Layer 7 of a small transformer language model trained on English Wikipedia (11 layers, counted from 0, width 64).
A neuron's activation on a vector x is GELU(gate . x) times (in . x), where the dot is the dot product.

Input weights of the MLP neurons that the questions are about. A number n stands for (n - 500) times 0.00086.
n24 gate: 197,183,525,363,645,661,598,602,494,301,552,456,606,380,466,381,427,789,373,405,622,528,419,679,613,709,583,207,453,613,718,687,275,337,218,412,415,463,758,535,530,543,343,591,424,445,470,688,606,651,649,477,545,365,555,325,506,622,572,498,381,451,475,558
n25 gate: 454,540,590,373,541,504,559,530,470,514,265,366,443,427,651,550,437,477,351,540,290,474,579,566,425,540,603,533,492,515,554,432,754,495,245,734,461,399,680,588,273,573,571,493,398,490,373,512,472,597,806,312,490,386,473,537,421,412,569,331,448,384,540,571
n26 gate: 553,488,429,346,531,397,300,542,449,288,301,477,442,300,388,529,546,386,363,294,452,540,349,364,663,634,308,574,557,627,464,427,602,356,399,462,615,286,403,473,292,518,441,653,335,233,384,623,256,476,259,413,535,529,430,624,334,710,420,383,564,542,501,382
n33 gate: 638,245,394,348,773,430,388,335,692,368,455,461,400,594,273,481,453,682,375,589,507,541,368,544,670,396,444,439,481,585,826,590,506,434,536,541,495,486,535,530,682,387,509,316,539,278,325,716,742,584,513,361,339,480,608,472,680,415,555,504,505,505,274,492
n34 gate: 231,615,463,573,454,574,306,720,529,667,534,517,525,461,611,550,396,647,413,493,456,340,356,632,419,434,482,559,530,666,414,434,620,778,506,167,249,501,514,481,529,502,342,417,583,252,585,376,387,327,406,543,433,405,340,441,503,569,450,378,678,540,643,546
n45 gate: 372,481,285,480,528,468,672,451,525,608,537,461,609,406,554,520,604,750,225,442,538,302,528,570,353,511,179,293,551,338,449,525,592,269,546,489,212,427,640,140,458,545,447,611,766,310,562,346,509,406,763,561,455,146,319,256,529,334,466,412,657,478,819,422
n46 gate: 563,406,482,535,799,429,274,675,275,623,583,353,380,621,257,217,542,442,825,278,516,483,360,629,318,673,610,517,621,528,348,544,624,724,562,518,387,397,766,391,696,723,427,401,349,428,534,307,486,583,424,671,314,358,466,698,484,286,630,499,406,405,551,611
n54 gate: 523,418,576,552,750,493,591,556,631,629,185,615,563,477,718,517,718,510,727,283,439,504,528,601,584,577,562,467,318,486,616,522,559,614,517,512,376,424,518,359,626,611,608,414,380,442,218,564,232,431,602,668,645,373,450,556,679,662,380,448,528,575,432,332
n56 gate: 584,591,615,473,540,543,525,495,584,435,493,476,446,558,363,491,582,636,529,507,563,594,709,441,522,448,434,511,364,635,565,529,465,405,582,529,484,325,407,671,592,376,424,489,412,566,451,667,386,695,519,591,486,570,429,590,360,631,482,702,470,726,462,631
n57 gate: 472,465,401,329,679,450,603,667,524,646,246,370,621,501,520,613,436,416,374,429,375,504,376,660,570,474,320,625,735,547,419,551,358,272,528,407,576,585,647,324,478,307,377,473,654,297,623,485,171,679,340,235,446,675,401,604,486,180,630,808,305,673,564,771
n58 gate: 385,562,301,729,360,527,516,517,396,551,472,642,592,551,517,579,429,413,552,272,618,273,454,344,336,514,569,300,475,706,354,426,490,637,607,558,448,657,432,567,646,493,694,577,423,441,705,253,564,339,262,589,667,439,327,649,391,556,304,394,536,391,531,521
n60 gate: 321,476,318,466,576,738,492,432,655,399,509,524,481,238,587,489,543,589,427,391,394,496,637,664,403,599,774,517,436,646,471,548,338,433,523,429,348,662,500,485,689,651,667,495,592,483,584,550,823,786,718,538,472,485,311,409,534,558,640,756,286,661,568,658
n68 gate: 502,267,314,426,478,579,383,489,544,481,310,466,428,651,651,679,493,605,663,697,622,555,502,445,581,569,448,438,553,363,530,476,352,509,360,469,621,589,586,628,552,466,610,596,598,335,701,447,428,548,412,705,292,750,568,466,392,371,512,820,562,629,534,522
n80 gate: 329,522,578,522,555,377,616,629,513,684,495,656,360,490,599,291,626,336,669,473,635,898,526,294,559,429,593,485,486,697,585,500,639,454,547,311,612,464,543,561,314,610,635,410,629,403,550,554,612,545,258,581,449,412,488,519,456,470,672,504,491,283,446,584
n90 gate: 573,538,496,486,239,611,414,339,702,460,585,485,359,562,486,369,591,442,436,520,517,326,658,499,359,449,564,336,622,525,559,321,455,580,691,478,739,344,356,435,590,452,411,437,430,739,343,339,625,393,469,665,594,491,465,809,356,291,658,572,805,407,543,712
n91 gate: 822,568,574,732,625,607,502,513,300,567,561,481,507,629,545,528,552,94,411,460,447,359,564,376,546,712,485,483,335,494,287,639,601,300,460,360,616,318,633,614,757,324,451,404,573,349,637,451,456,554,597,490,607,359,601,593,409,697,611,317,539,490,455,308
n99 gate: 572,232,486,420,406,440,836,595,554,627,474,818,695,464,514,718,579,400,365,381,457,338,595,739,670,535,357,490,577,657,432,668,500,262,381,830,432,559,637,511,916,447,321,619,581,352,455,508,526,376,654,411,429,667,529,544,654,630,365,489,335,629,553,483
n127 gate: 577,373,503,350,422,710,480,465,193,454,409,404,352,496,349,379,473,424,372,441,525,495,681,520,451,398,643,282,426,264,478,654,515,425,443,396,496,266,670,352,666,480,677,417,314,593,433,585,428,615,293,678,429,545,502,624,535,351,326,377,491,449,353,615
n137 gate: 715,503,517,261,415,470,379,466,479,599,515,376,444,521,666,528,590,511,580,268,710,640,551,542,619,613,506,570,291,394,509,448,489,489,716,532,296,518,426,607,387,538,369,517,457,406,404,349,621,681,609,521,576,402,355,379,472,380,542,636,412,591,525,405
n155 gate: 423,316,394,709,347,665,598,453,510,489,519,329,449,524,394,773,297,532,683,752,493,653,568,889,483,345,209,328,614,659,469,345,295,596,667,436,430,458,357,346,634,511,568,255,778,486,456,422,604,501,392,495,631,779,530,569,466,424,476,626,378,538,516,517
n157 gate: 726,587,564,376,542,484,713,256,445,639,193,452,486,413,127,403,480,485,308,253,388,316,620,686,376,648,385,377,336,580,551,475,473,571,402,290,439,558,500,562,523,633,525,602,481,512,582,411,434,418,441,562,600,663,580,584,625,290,671,473,663,751,440,594
n158 gate: 575,642,653,729,530,503,486,480,428,533,544,381,666,554,581,469,379,393,457,290,619,502,454,364,593,379,664,350,464,613,476,493,551,534,391,572,661,647,567,575,298,170,604,637,521,434,589,541,345,294,519,507,402,273,699,463,521,844,541,359,644,470,384,298
n168 gate: 499,443,649,421,597,711,546,530,461,252,660,388,552,425,625,470,374,434,176,665,381,429,502,657,511,456,495,577,400,380,765,615,710,566,535,713,321,412,597,282,451,470,434,432,644,725,744,573,480,601,705,376,509,647,227,570,356,787,700,770,281,393,640,624
n173 gate: 517,560,545,314,413,640,389,588,584,611,660,440,404,549,550,424,547,452,479,477,289,406,389,432,550,699,669,336,626,465,553,311,451,644,455,626,516,520,520,694,573,270,419,552,498,554,521,570,336,402,385,393,621,215,585,333,785,594,593,465,623,346,750,473
n185 gate: 442,530,624,540,635,394,346,543,353,296,596,430,335,506,438,396,651,451,518,475,450,257,703,626,535,716,636,629,558,359,348,257,479,485,538,662,438,626,554,598,707,560,612,479,563,493,478,698,420,558,309,637,500,560,522,655,525,542,472,452,648,608,687,417
n24 in: 376,659,411,229,353,473,322,782,327,549,509,134,682,371,524,232,241,622,404,458,589,433,377,707,530,533,510,347,592,533,633,386,479,635,369,352,407,660,354,408,476,306,564,362,348,680,410,496,297,630,465,372,386,311,427,601,506,125,603,320,710,513,280,453
n25 in: 514,578,411,403,559,500,336,307,417,349,515,633,472,699,501,539,430,519,401,671,366,427,593,621,748,785,364,541,403,312,495,338,386,432,473,599,315,404,599,656,523,346,420,515,367,590,449,456,561,464,508,297,512,541,416,424,262,555,700,475,478,749,718,521
n26 in: 442,608,669,573,573,618,360,521,495,554,610,452,418,436,339,422,516,519,517,401,524,375,558,432,698,435,545,491,430,595,578,390,592,526,596,634,625,577,466,534,549,415,357,598,464,399,351,528,585,335,397,732,455,481,346,583,527,479,301,445,499,405,406,442
n33 in: 617,303,553,425,495,523,471,572,380,415,366,332,501,294,831,450,543,574,609,493,342,456,686,343,489,426,606,688,663,457,531,805,665,426,342,394,562,397,324,555,632,505,235,695,258,488,580,478,770,511,598,514,456,514,553,254,254,399,640,511,245,256,365,295
n34 in: 510,260,573,527,533,452,661,591,275,390,464,499,675,600,434,248,396,579,785,664,283,668,508,295,584,363,602,568,608,545,682,447,474,339,481,403,471,453,564,677,516,486,493,671,479,521,580,550,571,254,397,257,197,381,321,571,486,577,701,443,752,432,512,510
n45 in: 556,492,635,412,315,324,524,618,501,693,586,599,386,838,241,368,554,552,691,601,433,829,636,369,798,562,451,275,572,676,537,604,568,392,445,385,578,380,616,673,520,434,621,421,688,682,534,176,530,375,577,317,85,667,673,454,514,403,585,319,457,541,483,542
n46 in: 401,576,869,587,530,511,499,373,337,346,574,271,324,436,509,294,254,489,487,512,237,370,234,358,495,474,421,311,629,597,264,368,458,533,526,450,370,553,347,485,276,667,696,749,560,458,491,529,551,498,504,464,691,307,625,362,426,431,322,371,748,711,179,591
n54 in: 511,536,606,325,544,471,402,410,420,399,589,436,558,590,506,650,475,601,624,511,498,577,606,648,514,498,523,316,321,355,421,345,444,540,349,474,548,628,466,869,437,370,467,548,463,497,566,558,617,424,541,640,582,458,456,423,521,475,540,508,477,426,485,331
n56 in: 516,523,566,604,689,479,560,575,575,587,481,508,776,699,331,593,641,538,474,357,508,454,726,635,598,547,463,518,435,589,416,648,861,569,610,481,655,686,289,458,476,628,423,391,602,617,494,517,611,443,481,546,424,670,482,556,717,612,499,318,550,329,431,389
n57 in: 402,613,480,513,458,334,94,719,381,508,619,601,153,521,489,304,690,801,679,538,563,878,458,431,334,976,810,351,446,351,598,475,578,368,443,603,523,700,300,558,524,482,619,398,548,180,693,597,437,377,321,454,521,306,237,450,498,406,627,450,536,490,725,486
n58 in: 519,576,669,545,460,578,534,706,752,613,459,440,652,725,425,270,445,392,531,445,426,532,537,509,453,697,535,408,458,567,403,399,342,508,212,411,353,384,458,533,616,526,568,635,512,593,552,713,507,661,542,537,363,680,426,587,706,602,389,333,544,541,460,427
n60 in: 617,704,566,371,564,529,859,417,288,456,680,678,679,600,834,459,387,600,524,490,652,503,554,546,477,499,399,347,791,242,508,589,761,683,269,281,447,439,597,462,512,338,393,443,441,687,362,295,701,620,603,712,501,664,614,569,572,619,748,167,721,506,442,598
n68 in: 421,537,570,677,544,570,682,555,660,590,677,384,801,489,437,419,505,574,501,286,306,743,488,638,605,353,571,721,679,491,548,549,476,453,543,552,525,407,456,458,610,594,450,662,516,827,610,604,613,472,611,508,877,573,508,735,748,676,443,541,383,539,173,566
n80 in: 609,476,245,484,476,455,492,248,615,710,305,457,457,534,743,645,570,520,386,483,604,777,482,491,538,517,411,427,382,544,632,573,472,606,413,437,956,632,543,492,521,514,315,492,674,494,522,304,780,611,473,538,185,358,456,391,316,654,546,561,500,490,609,556
n90 in: 723,647,385,556,441,707,538,350,642,537,121,317,493,706,528,176,391,758,761,505,310,538,305,523,487,268,540,640,503,544,719,360,662,361,643,593,311,387,348,588,595,637,583,675,567,543,849,537,470,509,473,515,376,451,316,410,497,642,440,591,503,607,426,494
n91 in: 357,163,444,506,293,656,328,485,410,496,275,585,510,254,599,707,708,641,369,598,424,469,659,518,553,764,740,610,434,583,423,450,531,505,616,458,620,666,450,373,630,572,513,413,733,229,404,525,526,752,535,605,430,467,592,480,459,468,301,695,447,279,592,670
n99 in: 566,601,498,557,606,198,484,638,534,379,371,328,515,248,429,415,558,856,530,730,567,526,540,478,289,471,200,518,567,384,429,441,610,618,437,497,633,358,539,311,529,499,311,515,497,410,391,540,265,826,415,609,576,641,563,433,576,484,342,476,322,444,436,344
n127 in: 673,273,589,638,625,751,470,399,388,589,218,703,533,525,369,425,545,331,252,629,423,353,426,553,567,593,514,512,717,395,587,676,397,566,414,164,656,602,300,439,687,660,557,585,253,347,559,771,516,635,433,629,583,740,748,274,617,649,557,714,656,583,440,421
n137 in: 558,590,731,516,293,591,465,465,564,293,770,464,603,401,577,573,496,596,413,201,619,278,387,375,306,615,455,600,550,609,602,340,518,502,651,639,307,435,415,688,529,600,526,571,402,605,578,447,555,179,533,366,396,490,342,729,636,601,501,491,571,581,408,381
n155 in: 428,154,532,479,267,802,433,350,338,359,424,620,625,467,460,390,647,205,657,551,509,363,365,713,499,538,438,287,384,259,389,687,685,181,508,408,636,664,428,654,601,464,431,381,590,250,654,551,419,662,334,482,585,329,441,430,320,622,496,151,577,559,638,370
n157 in: 365,696,588,328,479,249,426,401,447,576,563,526,356,518,616,541,574,579,590,523,679,619,590,302,600,526,536,285,319,412,330,620,472,300,416,557,452,647,499,730,523,396,514,410,231,347,581,397,561,486,521,477,497,345,466,618,478,431,759,441,358,352,470,330
n158 in: 695,524,442,646,451,544,702,487,362,360,629,441,660,791,507,586,493,361,396,595,755,432,355,547,577,427,347,442,465,442,467,240,274,343,344,551,588,357,286,570,544,548,613,525,541,333,528,238,390,530,454,487,457,535,647,402,408,364,302,543,360,734,558,344
n168 in: 451,699,428,398,327,576,596,320,640,593,374,459,490,585,539,559,529,438,294,659,502,558,536,637,167,361,644,425,536,362,550,537,378,591,321,401,521,507,632,429,432,525,585,329,455,675,247,576,403,448,784,519,494,657,639,445,603,392,604,670,345,427,364,684
n173 in: 598,581,561,396,531,416,555,644,464,409,496,482,465,601,592,495,502,415,570,570,379,324,559,374,586,575,422,489,365,308,401,442,559,400,296,688,539,231,500,681,569,658,518,530,403,666,519,468,408,471,467,668,505,537,429,645,536,386,369,487,358,458,473,417
n185 in: 604,328,485,691,404,627,469,540,510,695,743,379,452,620,506,609,538,568,483,413,539,619,283,415,400,450,602,403,743,318,429,590,499,477,674,688,665,375,372,210,591,417,611,361,474,535,336,605,310,341,472,585,692,523,403,508,531,445,601,486,519,305,247,486

Each question shows a token from some text and the vector x that enters the MLP there. A number n stands for (n - 500) times 0.0088.

" of": 612,503,592,674,484,537,525,591,470,459,427,564,668,608,374,433,501,607,675,279,502,551,537,594,542,435,551,382,589,529,480,567,540,677,615,325,564,462,500,763,436,413,573,581,498,356,402,460,641,549,677,501,554,477,398,476,475,467,379,565,584,350,544,562
The neuron with the highest activation: n58

" candidate": 533,595,631,551,330,603,426,549,473,528,441,429,404,684,433,514,589,579,455,357,485,415,521,634,590,366,505,341,478,366,563,434,637,470,444,586,594,291,513,782,531,474,494,584,339,460,437,383,417,466,596,661,598,482,363,354,463,442,474,571,547,582,460,653
The two highest activations, in order: n90, n173

"lor": 486,618,489,741,448,530,481,681,464,596,711,436,435,508,287,496,654,401,470,368,458,470,530,411,616,447,523,542,678,561,443,403,522,397,627,554,363,515,568,746,415,547,564,537,517,415,559,620,469,465,487,748,587,561,384,542,577,465,488,490,531,395,572,584
The neuron with the highest activation: n185

"Prior": 493,689,625,487,599,488,562,588,555,600,516,390,674,585,568,388,584,545,387,400,476,495,562,373,680,467,650,437,563,483,364,589,526,661,539,499,515,484,582,618,455,506,471,569,378,438,359,452,476,464,828,522,369,470,422,621,453,382,452,522,382,540,612,564
The neuron with the highest activation: n45

"0": 656,536,585,441,637,536,469,509,620,581,678,471,558,430,445,558,552,559,373,535,332,703,625,560,554,408,417,437,543,333,677,510,617,397,537,477,399,500,457,635,556,612,490,544,453,503,408,473,439,577,524,377,613,467,599,554,562,372,423,419,709,523,715,439
The most active neuron and its activation: n45, at about 0.67

"ch": 557,735,657,500,415,466,565,610,659,424,648,435,498,453,479,464,554,534,457,541,465,543,401,471,526,253,479,421,459,490,473,529,521,676,509,594,449,600,551,545,574,505,340,481,627,390,512,707,455,604,702,577,501,590,481,484,382,545,447,394,397,647,590,393
The neuron with the highest activation: n99

" road": 605,726,583,527,385,487,395,690,411,446,426,469,540,491,542,474,584,541,405,458,501,552,457,647,607,325,471,351,494,486,515,373,547,637,384,661,590,518,492,831,552,503,496,488,525,427,444,546,414,561,723,597,579,536,397,501,478,522,279,476,644,507,486,509
Which three neurons fire most, strongest first? n158, n54, n173

" re": 478,826,595,377,384,730,447,523,534,577,329,353,441,680,427,515,427,582,523,453,499,535,424,587,603,488,508,457,579,385,525,608,530,627,283,540,533,433,584,674,521,588,400,524,444,434,488,661,446,511,707,446,401,373,531,479,489,476,413,383,549,482,509,427
The most active neuron and its activation: n24, at about 1.3

" across": 652,529,694,627,427,589,504,773,360,416,525,423,565,432,537,618,522,620,560,354,417,475,573,463,612,409,471,290,589,481,486,540,511,555,359,467,395,581,611,773,535,443,476,472,499,429,299,476,374,571,581,520,374,601,541,608,481,554,390,523,464,404,501,542
The neuron with the highest activation: n99

"gar": 591,608,560,608,423,481,498,692,603,442,590,506,561,279,297,489,482,514,441,478,473,619,469,533,567,419,638,404,513,505,345,503,602,609,435,570,353,530,521,687,638,602,411,512,601,402,667,581,459,545,800,515,596,476,480,447,544,572,384,449,562,530,510,511
The most active neuron and its activation: n99, at about 0.55

" the": 655,576,709,515,396,479,521,641,568,500,482,470,461,517,551,414,550,567,541,336,585,606,605,442,610,295,410,383,441,534,414,518,543,599,463,424,526,431,565,405,450,441,504,533,485,353,362,334,584,631,749,422,423,611,484,529,455,516,397,431,495,362,624,601
The neuron with the highest activation: n45

" ": 552,425,598,499,433,794,431,491,693,516,543,367,531,517,554,457,457,468,477,576,505,712,528,552,660,331,534,469,570,436,584,515,492,526,542,538,477,498,454,706,575,600,516,544,536,436,568,576,398,730,640,545,532,474,427,402,422,369,373,452,490,514,552,356
The most active neuron and its activation: n155, at about 0.98

"-": 666,681,690,487,371,729,465,584,378,458,303,331,571,628,440,531,543,703,573,359,483,577,412,424,556,451,501,472,589,441,566,541,562,460,349,436,535,498,410,652,554,590,566,477,551,451,398,635,406,533,454,534,502,598,314,559,534,559,374,494,512,531,492,614
The neuron with the highest activation: n127

"9": 627,365,480,568,650,412,456,498,578,538,502,524,560,590,348,522,636,437,449,473,574,650,575,571,592,381,445,377,443,546,568,434,648,570,476,438,432,565,413,606,650,527,593,662,469,517,365,404,471,635,704,444,702,487,481,498,484,337,377,597,611,605,589,380
The two highest activations, in order: n54, n56

" Po": 429,712,642,497,483,619,508,481,591,665,535,490,542,563,593,488,486,525,592,294,517,483,485,416,579,454,617,406,536,358,275,508,415,674,442,576,311,489,352,648,401,589,304,640,533,541,464,465,394,510,449,493,593,600,458,416,516,639,533,396,470,548,513,340
The neuron with the highest activation: n137

"\n": 495,570,470,370,327,609,432,387,565,575,476,532,499,490,534,566,537,599,609,387,582,444,626,466,662,402,477,561,343,392,468,561,626,542,375,665,388,394,510,714,427,555,536,758,453,326,320,660,474,536,524,586,592,405,376,520,478,453,500,509,529,428,593,510
The two highest activations, in order: n54, n26

"2": 690,412,497,439,679,565,563,480,664,627,541,485,450,567,407,595,568,721,404,582,485,593,563,502,499,416,547,269,545,382,620,494,651,544,501,543,437,492,397,617,593,427,442,669,422,374,445,532,510,724,514,508,593,508,521,508,575,502,361,473,578,607,641,505
The most active neuron and its activation: n99, at about 0.76

"lus": 386,613,665,587,511,578,457,696,507,433,580,418,462,490,551,409,451,587,616,398,463,657,572,540,510,378,376,384,710,543,471,346,471,516,373,441,454,674,639,741,551,548,590,607,430,370,549,451,382,536,411,640,493,408,512,568,478,432,412,355,306,493,583,506
The neuron with the highest activation: n46

"/": 584,448,648,597,509,697,473,499,638,576,560,430,457,508,527,494,508,505,554,507,407,780,549,616,619,411,503,500,532,331,556,472,447,549,415,480,496,578,330,705,589,565,587,571,605,523,554,608,253,626,688,566,497,460,468,494,278,447,460,474,541,529,493,544
Which three neurons fire most, strongest first? n68, n155, n54

" for": 596,515,614,571,437,610,467,656,396,459,437,457,585,648,489,566,560,566,706,330,399,563,506,486,631,344,566,346,553,496,531,525,716,568,406,489,618,477,545,736,485,439,425,618,428,389,425,428,493,635,550,495,300,506,384,498,502,428,454,686,486,487,548,507
The most active neuron and its activation: n56, at about 0.48

" who": 468,687,586,464,434,579,492,643,500,519,548,454,582,650,584,531,592,483,501,367,536,488,567,563,585,456,617,389,406,428,560,449,636,542,253,427,472,593,562,714,448,537,497,464,415,418,320,414,554,689,777,542,538,511,415,457,462,541,435,710,423,570,510,583
The most active neuron and its activation: n60, at about 1.9

" hundred": 545,594,493,549,472,543,515,576,421,501,418,418,511,403,554,531,523,596,422,464,446,646,382,622,665,366,430,397,674,446,535,433,682,582,473,381,541,641,491,815,489,431,522,617,479,429,512,348,453,479,712,660,466,461,485,429,562,349,344,467,510,449,561,650
The two highest activations, in order: n45, n158

"vert": 552,366,574,410,503,415,415,818,609,608,659,502,525,575,523,461,421,564,550,487,460,541,560,405,573,420,521,518,463,625,390,453,258,512,529,513,358,481,372,698,482,509,373,562,459,620,545,467,345,358,602,456,579,466,404,497,406,510,517,330,474,567,606,421
The two highest activations, in order: n34, n173

"rus": 412,588,680,569,553,506,549,537,674,526,520,451,457,610,347,480,514,486,387,576,417,564,690,543,649,408,386,468,480,445,479,250,529,547,357,478,329,569,602,557,482,436,461,512,587,482,693,459,372,536,748,471,580,504,563,478,365,397,496,437,431,565,583,629
The neuron with the highest activation: n25

"s": 594,653,763,503,417,390,420,512,542,425,448,454,557,536,413,442,658,625,589,297,480,340,679,585,488,419,555,432,390,366,551,408,471,448,343,633,467,505,495,723,534,512,497,612,465,341,406,382,327,504,511,535,544,702,443,403,525,422,482,510,408,449,494,598
The neuron with the highest activation: n157

"AP": 569,766,556,536,422,488,416,501,416,470,597,370,493,633,483,423,599,544,495,400,565,484,616,466,528,418,331,338,611,403,502,371,369,547,486,523,457,524,335,675,564,497,444,610,248,552,307,567,425,654,573,510,573,401,328,405,534,630,499,558,610,525,584,450
The most active neuron and its activation: n137, at about 1.4

" either": 454,638,659,472,609,621,530,567,473,512,494,526,496,436,506,521,471,524,404,323,477,570,528,400,595,341,496,267,538,488,495,496,489,539,253,452,464,492,521,702,482,369,544,492,450,422,376,439,488,665,699,591,433,668,490,609,434,605,328,411,390,490,625,614
The neuron with the highest activation: n60

" agreed": 608,555,633,387,441,517,498,457,424,538,476,324,545,557,467,675,572,510,453,375,568,492,560,436,530,480,538,295,598,451,543,437,588,599,399,475,572,551,571,779,487,577,391,626,338,323,293,402,463,447,690,464,454,532,414,671,543,478,402,561,402,508,546,644
Which three neurons fire most, strongest first? n137, n157, n26

"pos": 640,519,622,466,425,593,518,634,592,517,476,476,557,551,330,536,507,433,462,477,496,576,652,412,450,430,562,541,492,483,419,280,531,511,376,471,511,527,440,491,515,556,600,490,549,298,433,340,329,301,467,692,492,501,351,518,709,448,400,234,508,527,558,469
The neuron with the highest activation: n58

"d": 413,333,632,425,572,583,532,705,577,537,569,529,433,434,487,460,480,333,479,249,424,481,455,502,527,410,503,548,447,560,529,434,528,560,436,526,509,351,370,514,437,538,330,590,407,394,412,389,361,386,427,459,556,659,364,559,640,605,341,367,352,571,663,460
The neuron with the highest activation: n26

" Place": 534,610,439,501,298,585,489,629,598,598,437,452,567,626,344,460,618,557,448,294,485,562,500,635,503,404,444,298,544,547,438,557,736,570,524,642,534,384,590,737,501,402,608,597,540,436,465,418,378,457,586,516,553,595,504,392,457,456,420,446,636,559,590,441
The neuron with the highest activation: n45

".": 573,528,469,561,397,673,536,679,403,572,479,444,565,371,563,484,545,416,454,409,436,390,753,510,541,404,577,375,379,498,484,613,573,493,370,428,540,623,568,583,548,520,438,525,503,345,356,507,514,608,753,608,629,292,487,588,459,450,372,580,354,492,548,473
The most active neuron and its activation: n91, at about 3.3

"ce": 398,763,501,387,650,632,475,691,482,539,616,559,657,644,203,434,449,454,480,284,548,442,507,461,512,423,606,544,457,554,484,429,556,626,458,475,556,522,323,654,502,579,460,622,484,508,391,489,643,477,402,496,470,554,473,550,458,507,504,478,352,612,575,296
The neuron with the highest activation: n58

"ut": 467,588,706,545,542,433,514,614,669,454,565,576,575,629,349,477,574,506,557,426,526,414,682,460,421,447,306,462,429,454,423,454,291,581,402,608,397,416,552,561,536,350,599,648,427,447,413,370,404,468,376,630,506,461,398,400,567,562,449,389,498,633,543,380
The neuron with the highest activation: n58

" construction": 472,738,588,435,417,361,413,506,460,553,447,422,524,550,368,475,565,543,413,364,454,491,479,548,492,359,490,437,542,310,407,452,558,610,493,539,695,508,522,881,507,549,543,656,510,404,446,436,420,514,763,487,458,393,521,534,504,360,422,407,569,446,585,543
The neuron with the highest activation: n157

" a": 500,587,734,461,446,586,513,572,563,495,318,388,393,518,427,521,437,422,601,410,514,728,624,508,594,443,485,411,516,485,628,557,649,507,274,440,555,551,612,723,437,426,417,622,447,286,519,439,583,580,603,499,397,507,500,651,450,582,350,490,433,521,536,566
The neuron with the highest activation: n80

" effective": 513,567,670,522,534,464,489,574,447,519,474,279,429,492,540,649,473,547,508,491,465,593,470,400,584,430,452,425,627,440,466,314,503,549,480,494,497,476,440,927,521,623,460,473,314,376,399,393,372,481,599,573,389,504,539,648,630,556,272,455,500,479,539,624
The neuron with the highest activation: n173

" national": 467,792,740,635,431,550,519,526,495,527,368,495,343,510,524,508,548,502,408,507,476,610,573,494,715,398,453,410,546,486,484,440,560,636,443,496,563,516,456,837,409,510,464,543,444,314,439,417,472,488,700,620,386,410,411,421,468,592,389,502,605,528,489,600
The neuron with the highest activation: n80

" Station": 613,512,739,450,418,502,487,682,481,694,549,549,544,663,441,523,525,630,560,402,524,373,539,426,501,532,384,439,372,338,305,409,361,452,458,741,476,411,480,688,495,441,536,667,446,536,347,460,353,472,618,440,510,565,548,459,531,537,381,498,677,542,515,513
Which three neurons fire most, strongest first? n173, n158, n137

"ful": 491,614,450,498,500,529,593,578,672,647,515,450,360,489,371,539,558,550,387,603,434,664,491,440,621,365,706,457,608,473,534,360,463,647,354,552,391,470,564,672,530,598,451,527,428,453,519,569,417,437,711,365,386,536,511,539,422,666,486,476,320,545,533,657
Which three neurons fire most, strongest first? n168, n25, n155